Layer 4 of a small transformer language model trained on English Wikipedia (9 layers, counted from 0, width 64).
A neuron's activation on a vector x is GELU(weights . x + bias), where the dot is the dot product.
The model reads these tokens: " assist" "ant" " to" " the" " Ch" "air" "man" " of" " the" " Council" " of" " P" "erson" "n" "el" " Ad" "minist" "r" "ation." "\n" "\n" "F" "rom" " September" " 194" "5" " until" " early" " 194"

The vector x that enters this layer's MLP at each token. A number n stands for n times 0.03.
0 " assist": 19 -36 1 -27 -13 0 57 -34 24 -7 14 3 4 -17 14 35 21 27 -38 -26 -28 -37 -11 6 2 18 43 10 3 5 32 51 -17 -8 -19 -11 -42 6 -8 3 -9 -41 21 5 -9 1 2 16 -24 7 61 30 67 -40 -4 13 -10 -44 27 -65 33 -23 -19 -26
1 "ant": 33 -26 -13 2 -8 -26 40 -31 39 -9 10 18 -4 -48 -1 25 18 9 -17 6 14 -15 16 -9 -27 7 41 -10 26 27 17 34 -25 -11 -29 1 11 18 1 23 -25 -52 32 -8 -14 -7 73 -4 -40 29 2 29 11 -18 -1 14 0 -30 13 -20 7 -50 -32 -35
2 " to": -2 -1 -1 -14 -10 9 32 -11 19 -12 14 -17 32 -65 19 -1 -4 14 -17 0 -7 -7 4 7 -2 2 53 -15 -19 39 -10 7 -20 16 -4 9 -14 27 34 12 -28 -27 8 -7 -20 5 24 8 -34 -22 24 4 -16 -11 46 0 10 25 -2 -38 5 -30 -31 9
3 " the": 3 -15 6 -8 7 -3 14 -1 15 -17 -9 34 19 -82 19 5 -12 5 -11 29 9 -13 5 -2 8 5 28 -8 -11 21 -3 -11 -20 -14 -7 9 -16 13 30 1 -17 -25 16 -7 -11 12 3 11 -6 20 30 -6 -2 4 35 3 -8 -3 -9 -23 -3 -4 -37 9
4 " Ch": -21 -4 48 7 -9 -29 4 -3 53 9 -17 -1 20 -6 16 -7 37 2 -33 7 -13 -45 -14 12 8 21 -20 -37 5 25 -7 -30 9 18 -5 -4 62 26 42 -37 -9 -7 -39 -31 -13 5 32 -11 -51 44 0 -2 27 -10 -18 17 -13 -9 8 -46 1 -13 -19 36
5 "air": 18 8 6 4 -9 -29 -3 -43 8 -8 23 30 -15 -39 2 1 10 2 -16 -34 -13 10 8 -3 10 16 29 -30 10 58 -9 23 -17 6 -31 -43 54 12 71 1 -16 -20 -4 -14 -9 -31 31 0 1 8 -5 38 69 -21 -21 24 -1 -35 15 -51 30 -23 -10 -23
6 "man": 4 7 14 4 -43 -7 -6 -15 14 17 24 62 -45 -32 -11 17 9 22 -43 -11 -29 -17 13 30 21 24 27 -31 -1 25 -2 17 -43 26 -18 -28 55 18 14 -1 -19 -19 -25 2 -22 10 58 12 11 14 5 -12 20 -20 -7 -9 -15 -19 -9 -53 -7 -19 19 -19
7 " of": 2 -29 7 -7 -14 -3 22 0 48 -30 -31 16 28 -56 -4 -22 20 15 -2 6 -11 -7 -4 11 28 22 12 -16 -4 39 14 5 -32 3 17 9 4 41 34 -22 -37 -20 -14 5 -38 -20 11 12 -15 13 0 -17 -24 -10 44 -1 0 -4 14 -19 7 -42 -3 14
8 " the": 6 -16 7 -9 7 -9 18 5 12 -22 -18 39 8 -79 14 5 -9 1 -2 34 6 -14 4 -5 6 10 26 1 -17 23 5 -12 -27 -11 0 2 -3 8 32 0 -16 -22 7 -5 -16 9 3 14 -2 31 33 -17 -5 -7 34 10 -15 1 -3 -25 -3 -6 -31 9
9 " Council": 5 1 23 -16 -3 -24 10 19 50 11 -6 13 -4 -49 -15 23 35 30 -8 5 15 -13 -4 41 21 -5 13 -37 -9 34 -24 47 -20 -14 -18 -54 23 15 33 16 -1 -39 1 -6 -6 -25 21 -9 -2 9 12 18 -1 -25 -17 -1 -24 -57 -4 -23 -1 0 2 -12
10 " of": 29 -33 2 -2 -12 -9 13 8 55 -25 -30 17 17 -48 3 -18 17 11 5 13 -23 -1 -19 17 14 27 0 -22 13 47 16 13 -30 -5 18 2 -15 38 38 -6 -30 -30 -16 -4 -19 -21 14 13 -31 15 -5 -18 -24 2 44 -14 -21 -13 11 -6 3 -37 -8 15
11 " P": -8 -22 26 -9 13 0 43 9 43 -3 -41 -10 13 -23 33 5 12 14 -66 -7 18 -12 -30 -3 4 25 1 -32 2 16 -20 -9 -5 -2 -32 4 82 9 52 -20 4 -18 -31 -11 -23 6 11 2 -48 22 -12 -3 38 -6 4 23 10 0 16 -43 32 -35 -19 18
12 "erson": 28 19 -10 23 -38 -1 12 -25 27 -12 -4 18 -53 -32 -14 23 16 12 -47 25 -5 -11 9 -2 -15 31 30 -48 -9 51 20 27 -47 8 -18 -26 43 15 -3 17 4 -30 -13 -8 -18 25 42 22 11 34 -2 0 24 -22 -11 13 -30 -51 -38 -48 3 11 11 -16
13 "n": -3 -18 15 -5 -10 -10 21 -26 39 -22 9 73 27 26 -36 15 8 -9 -1 -58 -34 -27 -12 24 -2 44 23 -19 16 14 0 24 -48 10 -44 -21 9 19 93 -2 7 12 7 -12 -90 -11 55 14 -21 -21 -10 -19 35 2 -27 -25 7 23 14 -30 -37 6 -14 -8
14 "el": 5 0 -17 22 -19 14 37 -22 23 -9 -18 61 -41 -9 9 15 27 9 -16 -15 -24 13 -6 2 5 46 31 -56 16 18 -46 11 -54 31 -26 -4 83 37 22 -1 -36 -26 3 -3 -15 7 52 0 -17 -4 -12 22 11 11 3 -11 -11 -24 -4 -47 -10 -20 -17 -42
15 " Ad": 4 -53 -6 -22 8 -6 45 -15 33 -8 -4 -23 -24 -32 34 -6 31 -9 -28 -24 -6 -14 -4 7 9 48 -19 -29 27 30 -19 -12 13 19 7 -37 51 23 45 -9 -4 23 -24 -23 -31 35 -14 -17 6 27 10 33 9 -6 8 -11 -4 -37 32 -31 3 -34 -14 24
16 "minist": 15 -47 -13 -16 27 -45 38 14 38 10 0 37 -30 -29 19 3 0 16 -18 19 1 -41 28 37 5 33 14 21 -4 -1 10 17 -29 -5 -20 -66 -13 36 -21 0 23 -14 -12 2 -48 26 43 14 -5 32 12 18 11 -44 -9 7 19 -40 -19 -48 -17 -22 -13 5
17 "r": 12 25 -9 -30 3 21 29 -10 27 9 32 63 -20 0 0 2 -7 9 -66 3 22 -8 -48 -25 -36 7 3 -7 33 26 -13 23 -61 13 -22 0 25 30 16 8 -33 28 -16 -17 -39 -13 30 17 14 28 -23 -10 26 -20 -6 -3 -30 10 45 -47 -17 0 -19 -38
18 "ation.": 3 -3 13 0 -45 -29 24 31 42 6 33 9 4 -50 -36 8 29 6 -36 11 -1 -12 12 -12 13 15 37 -11 -46 -11 -25 15 10 -17 -16 -4 -12 2 12 -10 -30 -9 -11 16 3 -32 18 14 -18 0 -3 48 2 28 28 6 9 -23 -14 -9 9 23 -28 -4
19 "\n": 8 -32 22 14 0 -51 54 18 43 -5 45 12 -6 -38 -3 -14 3 6 -28 11 4 -24 11 -6 14 18 34 -33 -51 -28 -3 8 16 -3 -8 -16 14 15 40 0 -12 -44 -7 1 6 8 11 0 -2 7 -19 23 5 14 42 2 1 0 -11 -31 -13 5 -55 -11
20 "\n": 14 -28 19 -5 -6 -57 43 6 20 -13 11 -24 20 -11 -16 -23 23 8 -34 7 21 -40 17 -3 46 4 6 1 -42 -12 10 36 -8 -30 0 -15 30 27 39 -9 -36 -55 -9 0 -13 19 20 22 8 14 -3 -16 -7 24 58 15 16 -13 14 -33 -15 -2 -55 -9
21 "F": -18 -37 12 -31 17 -26 -8 6 47 4 18 -12 -5 -27 -7 -5 14 16 -71 -33 8 -25 8 13 -10 18 0 9 48 18 14 0 6 -13 0 14 59 9 74 1 -22 -15 -24 14 -8 42 2 30 -27 -17 26 0 21 3 -16 -2 -9 0 -5 -64 -16 -3 -25 23
22 "rom": 18 -38 10 1 -50 -20 62 -20 35 14 -3 4 62 -23 12 19 20 5 0 -6 8 -43 10 -9 13 6 -4 40 19 60 -11 -1 -69 0 13 -9 14 25 55 -30 -9 -29 1 0 -21 36 -14 7 -17 18 13 10 -23 -1 8 -6 -1 4 -74 -46 -30 3 -19 -10
23 " September": -1 18 17 18 -20 3 27 19 7 -9 -13 -4 10 -39 11 23 20 31 2 -1 12 -24 18 9 -12 19 0 -6 16 -1 16 -3 -18 16 -23 -56 34 -6 51 1 -35 -35 -7 1 -35 31 15 8 -30 12 -3 -11 76 26 3 21 -47 -51 -29 -38 -22 -16 28 -38
24 " 194": -31 21 -17 12 -28 -7 55 21 8 14 -13 -25 -37 -4 -15 4 -8 41 -24 17 28 -55 22 17 -41 33 -29 14 -8 7 16 -34 -14 -11 -3 -59 -6 40 39 25 -32 -5 23 -21 -44 34 58 -4 -23 23 -16 17 59 -14 11 24 -20 -39 9 -47 1 10 13 -14
25 "5": -26 -2 -19 3 -16 25 58 -6 14 4 2 -12 -36 0 -10 33 -8 43 18 1 -8 -61 19 2 -69 -13 -22 3 9 13 25 -12 -10 -38 -23 -45 7 9 36 7 -30 -27 17 -3 -35 25 63 35 -21 -7 -9 13 22 22 34 48 -17 -53 20 -58 9 -20 18 1
26 " until": -3 7 5 15 0 -21 33 0 51 -10 7 -27 37 -46 4 22 10 48 -31 11 35 -30 6 -7 17 -9 10 31 8 42 -13 -4 -19 -6 33 -2 -44 4 22 1 -45 -15 9 -4 -34 -21 14 14 -37 -27 -1 4 17 19 20 0 0 -35 -37 -53 -32 -11 17 22
27 " early": 13 -32 -13 -7 -19 21 35 36 42 -18 12 -6 12 -20 6 13 16 16 -4 29 21 -62 34 5 -6 5 38 11 25 50 -4 -30 -12 -41 3 -21 -36 23 48 -9 -41 -42 57 -27 -8 39 18 5 -33 -13 27 -4 46 -23 -4 11 -48 3 -13 -34 -32 -44 3 -27
28 " 194": -25 20 -9 4 -26 -25 55 23 24 8 -18 -28 -36 -13 -17 13 -7 45 -27 21 32 -49 5 23 -40 39 -15 1 -19 10 -5 -28 -19 -24 7 -58 -19 41 27 25 -36 -14 27 -27 -34 25 65 -1 -17 30 -8 31 52 -13 9 21 -3 -23 -1 -39 -2 19 11 -18

Each question shows the input weights of one neuron of the MLP. A number n stands for n times 0.016.

n255 (bias -0.339): 2 -27 18 -23 3 23 -28 -43 19 -3 -36 -16 23 0 -1 5 -16 5 5 6 5 -5 -10 -5 9 23 55 -6 -22 -26 15 1 1 -7 36 -16 -3 16 -24 30 6 14 -2 11 -5 -38 20 33 18 -6 29 -15 -21 -16 34 -29 -46 16 17 9 21 -15 12 13
Which token does this neuron like most? 7 " of"

n93 (bias -0.226): -20 6 5 27 -8 5 4 22 -36 10 -26 -18 -12 -25 -15 -9 0 -32 -5 -1 25 22 3 27 0 0 20 14 13 -6 -18 50 7 5 17 -34 -23 8 -9 -24 -2 -14 -2 -12 20 14 1 -30 -11 19 24 -18 -42 -20 2 3 -9 -2 21 7 -16 63 -23 -1
On which three tokens does it fire most, strongest first? 9 " Council", 20 "\n", 8 " the"

n10 (bias -0.166): -8 -3 19 -36 0 -8 -10 22 -9 22 23 10 -15 5 -10 -17 -10 19 -13 36 18 1 42 14 -4 -19 -8 -53 -13 -8 30 -43 15 5 13 -34 3 8 -4 -6 22 6 -23 29 28 9 0 32 13 6 -22 49 -48 1 -24 10 -36 32 10 12 -13 -34 10 10
Its two highest activations, in order, are on tokens 19 "\n", 16 "minist"

n207 (bias -0.436): -20 -38 -11 12 -24 1 17 8 -26 -3 12 20 45 -9 -8 -16 25 5 -13 -66 35 6 -1 -34 36 -6 -1 23 -18 -13 19 -5 -4 28 -3 14 -16 -15 37 27 -13 13 28 -42 3 29 2 -4 26 17 -12 27 12 -19 -45 17 0 47 0 37 -26 22 18 -6
On which token does it fire most, and how strongly? 13 "n", at about 3

n182 (bias -0.351): 0 12 23 -5 11 7 8 1 24 7 -10 11 -13 -8 -14 0 2 7 22 2 3 9 -3 4 6 29 -12 -13 5 10 3 9 14 6 -2 12 5 11 -4 -17 8 0 2 4 -17 -7 12 19 6 17 1 -7 6 5 -10 -17 -2 4 -2 17 -6 -8 7 13
Which token does this neuron like most? 13 "n"

n123 (bias -0.335): 18 1 18 -1 20 -17 -34 -11 -33 23 -13 29 -13 -10 1 28 4 8 9 14 -6 12 -10 4 -4 14 21 -4 -29 17 0 -15 20 -22 1 11 0 11 -14 4 -1 7 -24 -37 -23 6 -42 -1 9 -13 8 36 1 3 -28 15 -6 -16 0 13 14 10 31 -14
On which three tokens does it fire most, strongest first? 5 "air", 12 "erson", 9 " Council"

n122 (bias -0.093): 8 41 21 -37 -7 -13 16 4 8 8 -20 5 -5 6 28 -39 -17 2 3 -2 -14 7 -9 9 21 14 -14 -3 37 13 -32 -16 -27 -30 -21 18 -1 -3 -25 -13 12 10 6 -2 18 49 -25 -13 5 0 -31 17 2 2 53 19 -36 -11 -11 31 9 -26 -9 5
Which token does this neuron like most? 15 " Ad"

n142 (bias -0.299): 4 26 2 7 4 10 -1 4 13 6 -17 10 -6 -8 -7 8 3 11 19 3 -8 11 -7 6 -10 30 -5 -8 0 2 0 6 10 -8 -10 13 -2 3 -1 -3 17 1 -3 -7 -28 -1 0 8 4 7 -17 8 5 0 -6 -17 -6 3 -3 -1 -9 2 21 13
Which token does this neuron like most? 13 "n"

n243 (bias 0.180): 38 11 -19 -4 4 -18 -10 9 -23 -1 -1 -49 -4 -20 -43 33 -19 -25 -7 3 -10 10 -10 -15 -35 39 -24 -13 -34 -15 -6 -10 3 -22 7 18 51 3 -1 6 39 -15 -20 -6 -19 -22 -17 5 21 50 4 -19 -35 -1 -18 -33 -4 -15 36 2 40 11 -8 -13
On which token does it fire most, and how strongly? 12 "erson", at about 2.2

n12 (bias -0.428): 6 7 11 39 -20 -43 21 -5 -21 25 1 7 0 -18 18 24 -6 44 2 24 -23 33 -17 35 -24 14 0 -18 0 -16 -8 30 -6 25 19 0 -6 8 16 29 13 31 -6 14 -9 17 -29 -8 23 9 -5 5 -11 -17 9 38 -10 20 -45 5 34 -5 2 -21
Which token does this neuron like most? 12 "erson"

n188 (bias -0.169): -21 -9 48 -6 -11 -9 5 -20 -24 -17 30 -13 17 12 19 17 14 -21 -11 -7 -7 29 -32 7 19 3 2 -20 -39 -15 28 -44 7 -15 33 -11 -10 -38 -29 12 -17 43 28 -7 -34 -10 -26 7 -25 -6 9 8 -2 4 -1 8 -21 71 -3 -13 26 -21 -9 -30
Its two highest activations, in order, are on tokens 2 " to", 0 " assist"

n193 (bias -0.270): 11 -23 -10 7 1 -12 -23 4 -12 -4 -40 -32 5 -17 14 8 11 -18 -18 18 -4 20 -35 -1 -9 5 10 55 2 -8 11 -12 -34 3 0 -25 9 1 -2 36 -24 10 -10 23 33 7 -7 -8 6 -11 11 0 6 -2 11 -3 -35 28 -6 21 -38 8 -34 2
On which token does it fire most, and how strongly? 8 " the", at about 1.1

n82 (bias -0.008): 4 -41 -5 12 28 15 1 -4 -8 16 12 37 2 -22 8 -26 16 -23 -19 20 43 12 25 -44 -11 -25 2 -31 1 -7 -13 -4 12 -34 14 4 4 -33 22 15 30 -10 29 0 -12 -7 -19 13 20 -14 -2 4 -21 -8 -36 -4 8 -17 -25 14 45 2 21 1
On which three tokens does it fire most, strongest first? 3 " the", 8 " the", 9 " Council"

n199 (bias -0.374): 8 30 13 -9 12 15 -17 -8 -26 9 -13 15 3 16 21 -1 -42 9 -12 -11 16 7 -39 -17 -16 -11 45 33 -10 17 -12 35 27 -33 -1 0 -11 -20 13 0 -14 1 32 5 -2 -3 -17 -5 4 35 -5 -8 -43 2 32 9 -30 -21 -10 39 -8 -8 -26 4
Which token does this neuron like most? 3 " the"

n102 (bias -0.220): 9 -30 5 -11 2 39 -19 4 -4 -20 15 38 -37 61 24 6 3 -4 2 -2 -18 17 10 9 5 0 -31 -8 -49 -2 10 -28 -18 -31 7 38 11 -3 -7 25 43 -23 -28 4 10 0 -28 -32 -27 3 -13 5 9 9 21 -1 -20 -13 9 8 26 -17 -25 31
Which token does this neuron like most? 11 " P"

n161 (bias -0.261): -5 44 0 16 -23 18 -25 -17 32 10 -37 -6 -11 14 5 -20 18 32 -8 -10 4 15 -40 -40 9 -33 27 28 -14 -10 -45 5 -10 2 -2 9 -7 27 0 35 12 23 15 13 -41 16 -69 -3 -10 -16 26 -16 22 -12 12 -36 2 -9 -1 17 14 -19 25 34
On which token does it fire most, and how strongly? 26 " until", at about 1.5

n129 (bias 0.147): 8 4 -38 -7 7 -16 -1 33 -1 30 -9 -21 26 -19 -34 8 -11 3 -48 0 11 -14 18 -7 8 -1 -13 -4 2 -17 23 18 11 4 7 -23 0 -4 -4 11 -15 -5 32 -26 -1 5 -28 -2 -1 28 28 16 -29 -9 1 3 -1 7 3 22 25 -5 13 -10
Which token does this neuron like most? 28 " 194"

n55 (bias -0.080): -23 -7 -4 31 -39 -1 -5 6 -20 34 17 12 -17 -13 34 -1 -12 -11 1 25 -32 33 2 29 5 -39 22 2 -13 6 11 -22 11 17 0 -11 -1 24 -35 -22 16 -9 -2 11 21 34 13 21 17 -13 -9 -16 -4 13 -23 30 -7 1 -31 -12 -3 -33 8 11
Its two highest activations, in order, are on tokens 6 "man", 12 "erson"

n19 (bias -0.274): -2 15 -19 2 -7 -2 -4 18 -12 24 -30 -35 -16 18 7 -17 10 5 24 5 12 20 3 -20 1 9 17 -18 21 7 0 20 -34 -8 -30 1 -17 -13 -8 -22 -17 16 10 26 -7 -2 13 15 0 -24 -15 -14 29 -14 14 11 13 -19 -35 1 23 -33 -2 -6
Which token does this neuron like most? 23 " September"

n64 (bias -0.329): -31 35 7 40 21 16 29 -14 -35 -7 25 3 -7 0 -18 -48 -4 -17 1 -20 32 -11 -11 -21 -10 10 -4 14 -11 25 -18 -19 1 18 0 -4 -17 -23 -29 13 13 -24 28 -32 -4 12 -14 -6 -15 28 -14 -7 27 -39 5 1 22 -2 -27 -4 19 39 39 5
Which token does this neuron like most? 24 " 194"

n197 (bias -0.075): -4 -13 11 -6 1 -9 0 14 -12 16 -1 2 6 -7 6 -11 14 13 -1 2 14 -5 15 -38 23 33 9 10 17 16 -16 -4 40 27 -11 -20 34 9 -31 9 0 -35 11 -24 1 -37 -39 9 12 5 17 -28 -27 2 11 48 -1 -18 9 10 26 13 -17 3
On which token does it fire most, and how strongly? 20 "\n", at about 2.1

n91 (bias -0.116): -18 48 37 13 36 5 -26 -6 -18 -31 5 43 28 -27 -7 2 9 -16 -7 -40 -4 -27 11 -8 8 -1 5 6 -6 -12 -3 -18 -5 39 -22 6 62 -28 -6 -9 38 -19 -2 27 -5 17 13 24 8 -12 -3 -3 -25 28 14 -10 -52 -29 19 38 9 11 8 32
Which token does this neuron like most? 6 "man"

n226 (bias -0.259): 15 -7 14 28 1 -17 31 25 -4 -12 -15 9 22 -24 -10 10 -19 -3 -9 -1 -5 -6 9 -13 15 13 16 -3 -46 -7 -2 -44 40 20 20 -4 -34 14 -40 25 -34 -25 -3 -55 9 27 -5 -10 -10 -7 -31 5 -59 32 20 -22 -22 22 -31 28 35 -29 -47 -20
On which token does it fire most, and how strongly? 19 "\n", at about 5.2

n241 (bias -0.473): 52 -22 -28 30 -15 14 1 5 -8 18 -8 31 -19 24 32 -39 -17 -25 -4 2 -28 12 4 -29 1 5 -20 12 -6 13 31 -11 19 -13 7 1 -37 26 -6 -10 -32 18 20 14 -12 41 -17 8 2 -48 -11 12 27 8 -10 14 -21 8 -14 -4 -4 -16 29 53
On which token does it fire most, and how strongly? 27 " early", at about 2.2

n114 (bias -0.394): 25 34 -8 -33 -10 -13 13 -14 20 4 -4 9 -19 -8 7 -3 -7 -24 48 17 12 1 1 31 -24 -17 9 13 34 12 20 -32 26 -21 -16 25 -13 -3 -28 16 1 -12 -18 8 29 -9 -5 -4 -16 -22 -20 -12 27 17 -14 0 -12 -29 -16 17 -1 1 -19 12
Its two highest activations, in order, are on tokens 1 "ant", 25 "5"

n18 (bias -0.128): -11 6 -39 -31 18 -34 -2 -50 -27 -36 19 -8 -7 -22 -33 -27 2 -34 -26 11 30 -32 4 -8 -12 19 -42 16 -7 -23 13 -43 58 22 9 -28 -23 2 -38 27 8 -21 15 -7 -11 1 -15 -7 15 -7 1 20 18 -34 9 24 -23 -19 -10 -24 43 0 44 24
Which token does this neuron like most? 24 " 194"

n51 (bias -0.239): -1 38 -19 19 11 -6 -29 -30 -7 14 20 -57 -1 31 -22 -12 34 -4 -2 4 6 -13 -12 4 26 -41 -35 1 6 10 -3 27 6 -41 1 -15 -23 13 15 -33 -2 7 27 32 -52 14 26 22 42 -20 15 25 4 -22 17 -30 -29 22 -7 -1 21 -5 22 -2
On which three tokens does it fire most, strongest first? 25 "5", 24 " 194", 26 " until"

n99 (bias -0.217): 11 14 18 -1 27 -22 -13 -2 -5 -23 -9 -16 -22 26 15 -3 3 23 5 -1 -17 -29 -42 18 -23 -53 -1 3 -37 27 -2 -22 -2 11 -13 -31 -24 12 -1 -5 20 14 24 -18 -3 -36 -12 3 8 21 -17 -4 56 -3 13 2 -9 -17 20 18 13 23 2 27
Its two highest activations, in order, are on tokens 28 " 194", 24 " 194"

n120 (bias -0.119): -29 -1 3 31 32 6 5 0 -2 -12 -15 -20 28 25 17 18 9 -16 17 -14 -12 -12 -8 -1 -6 -3 9 -4 32 -15 -15 10 -11 -9 -10 -20 -10 -13 -8 -5 10 -1 23 -22 10 -23 -22 -18 -13 9 -13 -16 -7 1 17 -15 1 -19 -3 -12 -29 -20 2 -42
Its two highest activations, in order, are on tokens 23 " September", 27 " early"

n104 (bias 0.033): -4 19 7 22 11 -19 -38 0 6 -33 1 -1 -7 3 -3 -4 11 -9 4 2 -12 25 29 5 -12 33 -9 24 -12 8 -19 22 1 16 -4 11 2 -7 -34 0 -9 -13 11 4 21 16 6 -31 14 62 -9 34 9 -11 1 -12 34 -11 -3 9 5 -17 -5 2
On which token does it fire most, and how strongly? 1 "ant", at about 1.5

n239 (bias -0.105): -17 2 2 -17 19 -1 -3 -3 19 6 10 -18 -10 16 4 -16 -33 -27 -19 3 18 -28 -19 -4 -23 12 -16 14 26 11 -30 22 1 -12 16 -8 17 1 -30 -17 -21 -26 28 9 25 -2 -26 -14 -17 1 38 16 -11 -19 13 15 26 -34 17 43 -45 29 37 -21
On which three tokens does it fire most, strongest first? 28 " 194", 27 " early", 9 " Council"

n108 (bias -0.215): -10 -7 -12 2 32 6 -9 41 17 22 -38 -4 -21 -42 -1 56 -29 -21 18 -7 -21 -3 31 -16 -33 10 9 14 -24 11 -25 -12 -33 -9 12 -3 14 -20 -14 9 -23 -9 11 5 32 -8 4 1 26 6 -16 -3 -13 30 -5 3 -1 -6 26 -4 6 41 12 -16
Which token does this neuron like most? 25 "5"

n205 (bias -0.365): 28 -24 21 -23 15 35 -22 -5 -25 14 -5 -26 -17 -11 17 19 -19 -20 -22 -28 -14 22 -22 5 -20 9 17 41 -19 -22 11 23 -9 41 13 -48 -21 3 2 -2 17 -48 2 6 35 6 4 24 9 22 17 5 -22 7 -32 21 6 -19 -30 18 32 4 -8 7
Which token does this neuron like most? 0 " assist"

n110 (bias -0.526): -10 -8 -1 -6 21 10 17 -18 45 13 6 31 0 -34 20 15 -9 26 1 20 21 -7 41 18 13 12 -54 -27 -11 -29 1 35 40 1 -9 29 -9 0 -9 -3 24 -6 -7 -7 -10 27 -24 -1 0 -29 -6 -3 -29 2 -27 13 24 19 -19 26 37 13 18 8
On which token does it fire most, and how strongly? 16 "minist", at about 0.64

n121 (bias -0.237): 19 4 -35 20 -13 26 -9 8 -4 40 34 0 -3 34 45 -30 18 2 -9 24 6 -16 -19 43 -38 -13 20 -1 8 -26 31 -4 -26 17 23 -37 -24 8 -19 -2 5 7 -14 -18 20 -17 -28 -29 -25 40 20 -29 -11 21 6 -5 2 -11 -27 2 -18 2 25 -6
Which token does this neuron like most? 16 "minist"

n187 (bias -0.117): -25 32 -9 12 -22 -17 22 1 25 -10 14 -22 -1 -7 -29 -8 -6 -20 27 1 -2 5 24 -14 6 -14 31 -24 -19 -33 -13 8 27 2 26 0 13 -5 -12 9 24 -17 12 -6 -2 3 16 -4 -22 3 -9 -35 -11 -3 -25 26 -30 5 3 -9 3 -4 26 -27
Which token does this neuron like most? 19 "\n"

n117 (bias -0.691): -9 -5 4 -12 7 15 34 22 -6 1 10 -3 -20 5 21 9 27 18 49 40 7 -30 -23 20 20 12 -13 -21 26 -8 16 -32 28 -40 -24 19 -36 -22 -23 11 -21 10 8 0 17 -3 26 -13 14 -3 -10 2 26 -29 -24 -29 48 -11 -9 -25 -9 -7 11 -13
Its two highest activations, in order, are on tokens 27 " early", 28 " 194"

n107 (bias -0.326): 22 -11 -2 22 4 10 6 28 -24 50 -14 7 63 9 0 2 -1 -40 -18 -5 -8 -15 44 8 -3 -8 -2 6 18 12 1 -12 13 -8 5 7 20 19 -29 18 66 31 11 46 11 54 -5 15 -16 9 -9 -2 -24 6 -13 -26 -10 -8 5 -17 5 -3 -34 17
Which token does this neuron like most? 22 "rom"

n160 (bias -0.342): -11 -2 -19 -5 17 -24 4 8 -7 41 6 -28 -13 -25 11 33 -17 -34 11 48 36 -2 -26 14 10 -21 -7 -7 32 15 27 25 -2 54 -21 -10 -28 -8 3 41 0 -5 14 -3 35 8 22 7 -2 -3 -3 -29 55 19 -41 -6 -2 -8 -4 10 -15 12 -14 31
Which token does this neuron like most? 23 " September"

n218 (bias -0.111): -22 4 7 -5 9 -15 10 50 31 14 -13 -12 6 -25 -26 1 -25 9 6 -5 -14 24 -36 35 -3 8 -3 -31 15 -17 29 3 -26 23 10 25 4 28 -49 -10 5 0 -8 20 18 -27 45 29 14 18 -22 10 -4 30 -7 2 -42 15 3 3 8 -17 -26 23
Which token does this neuron like most? 10 " of"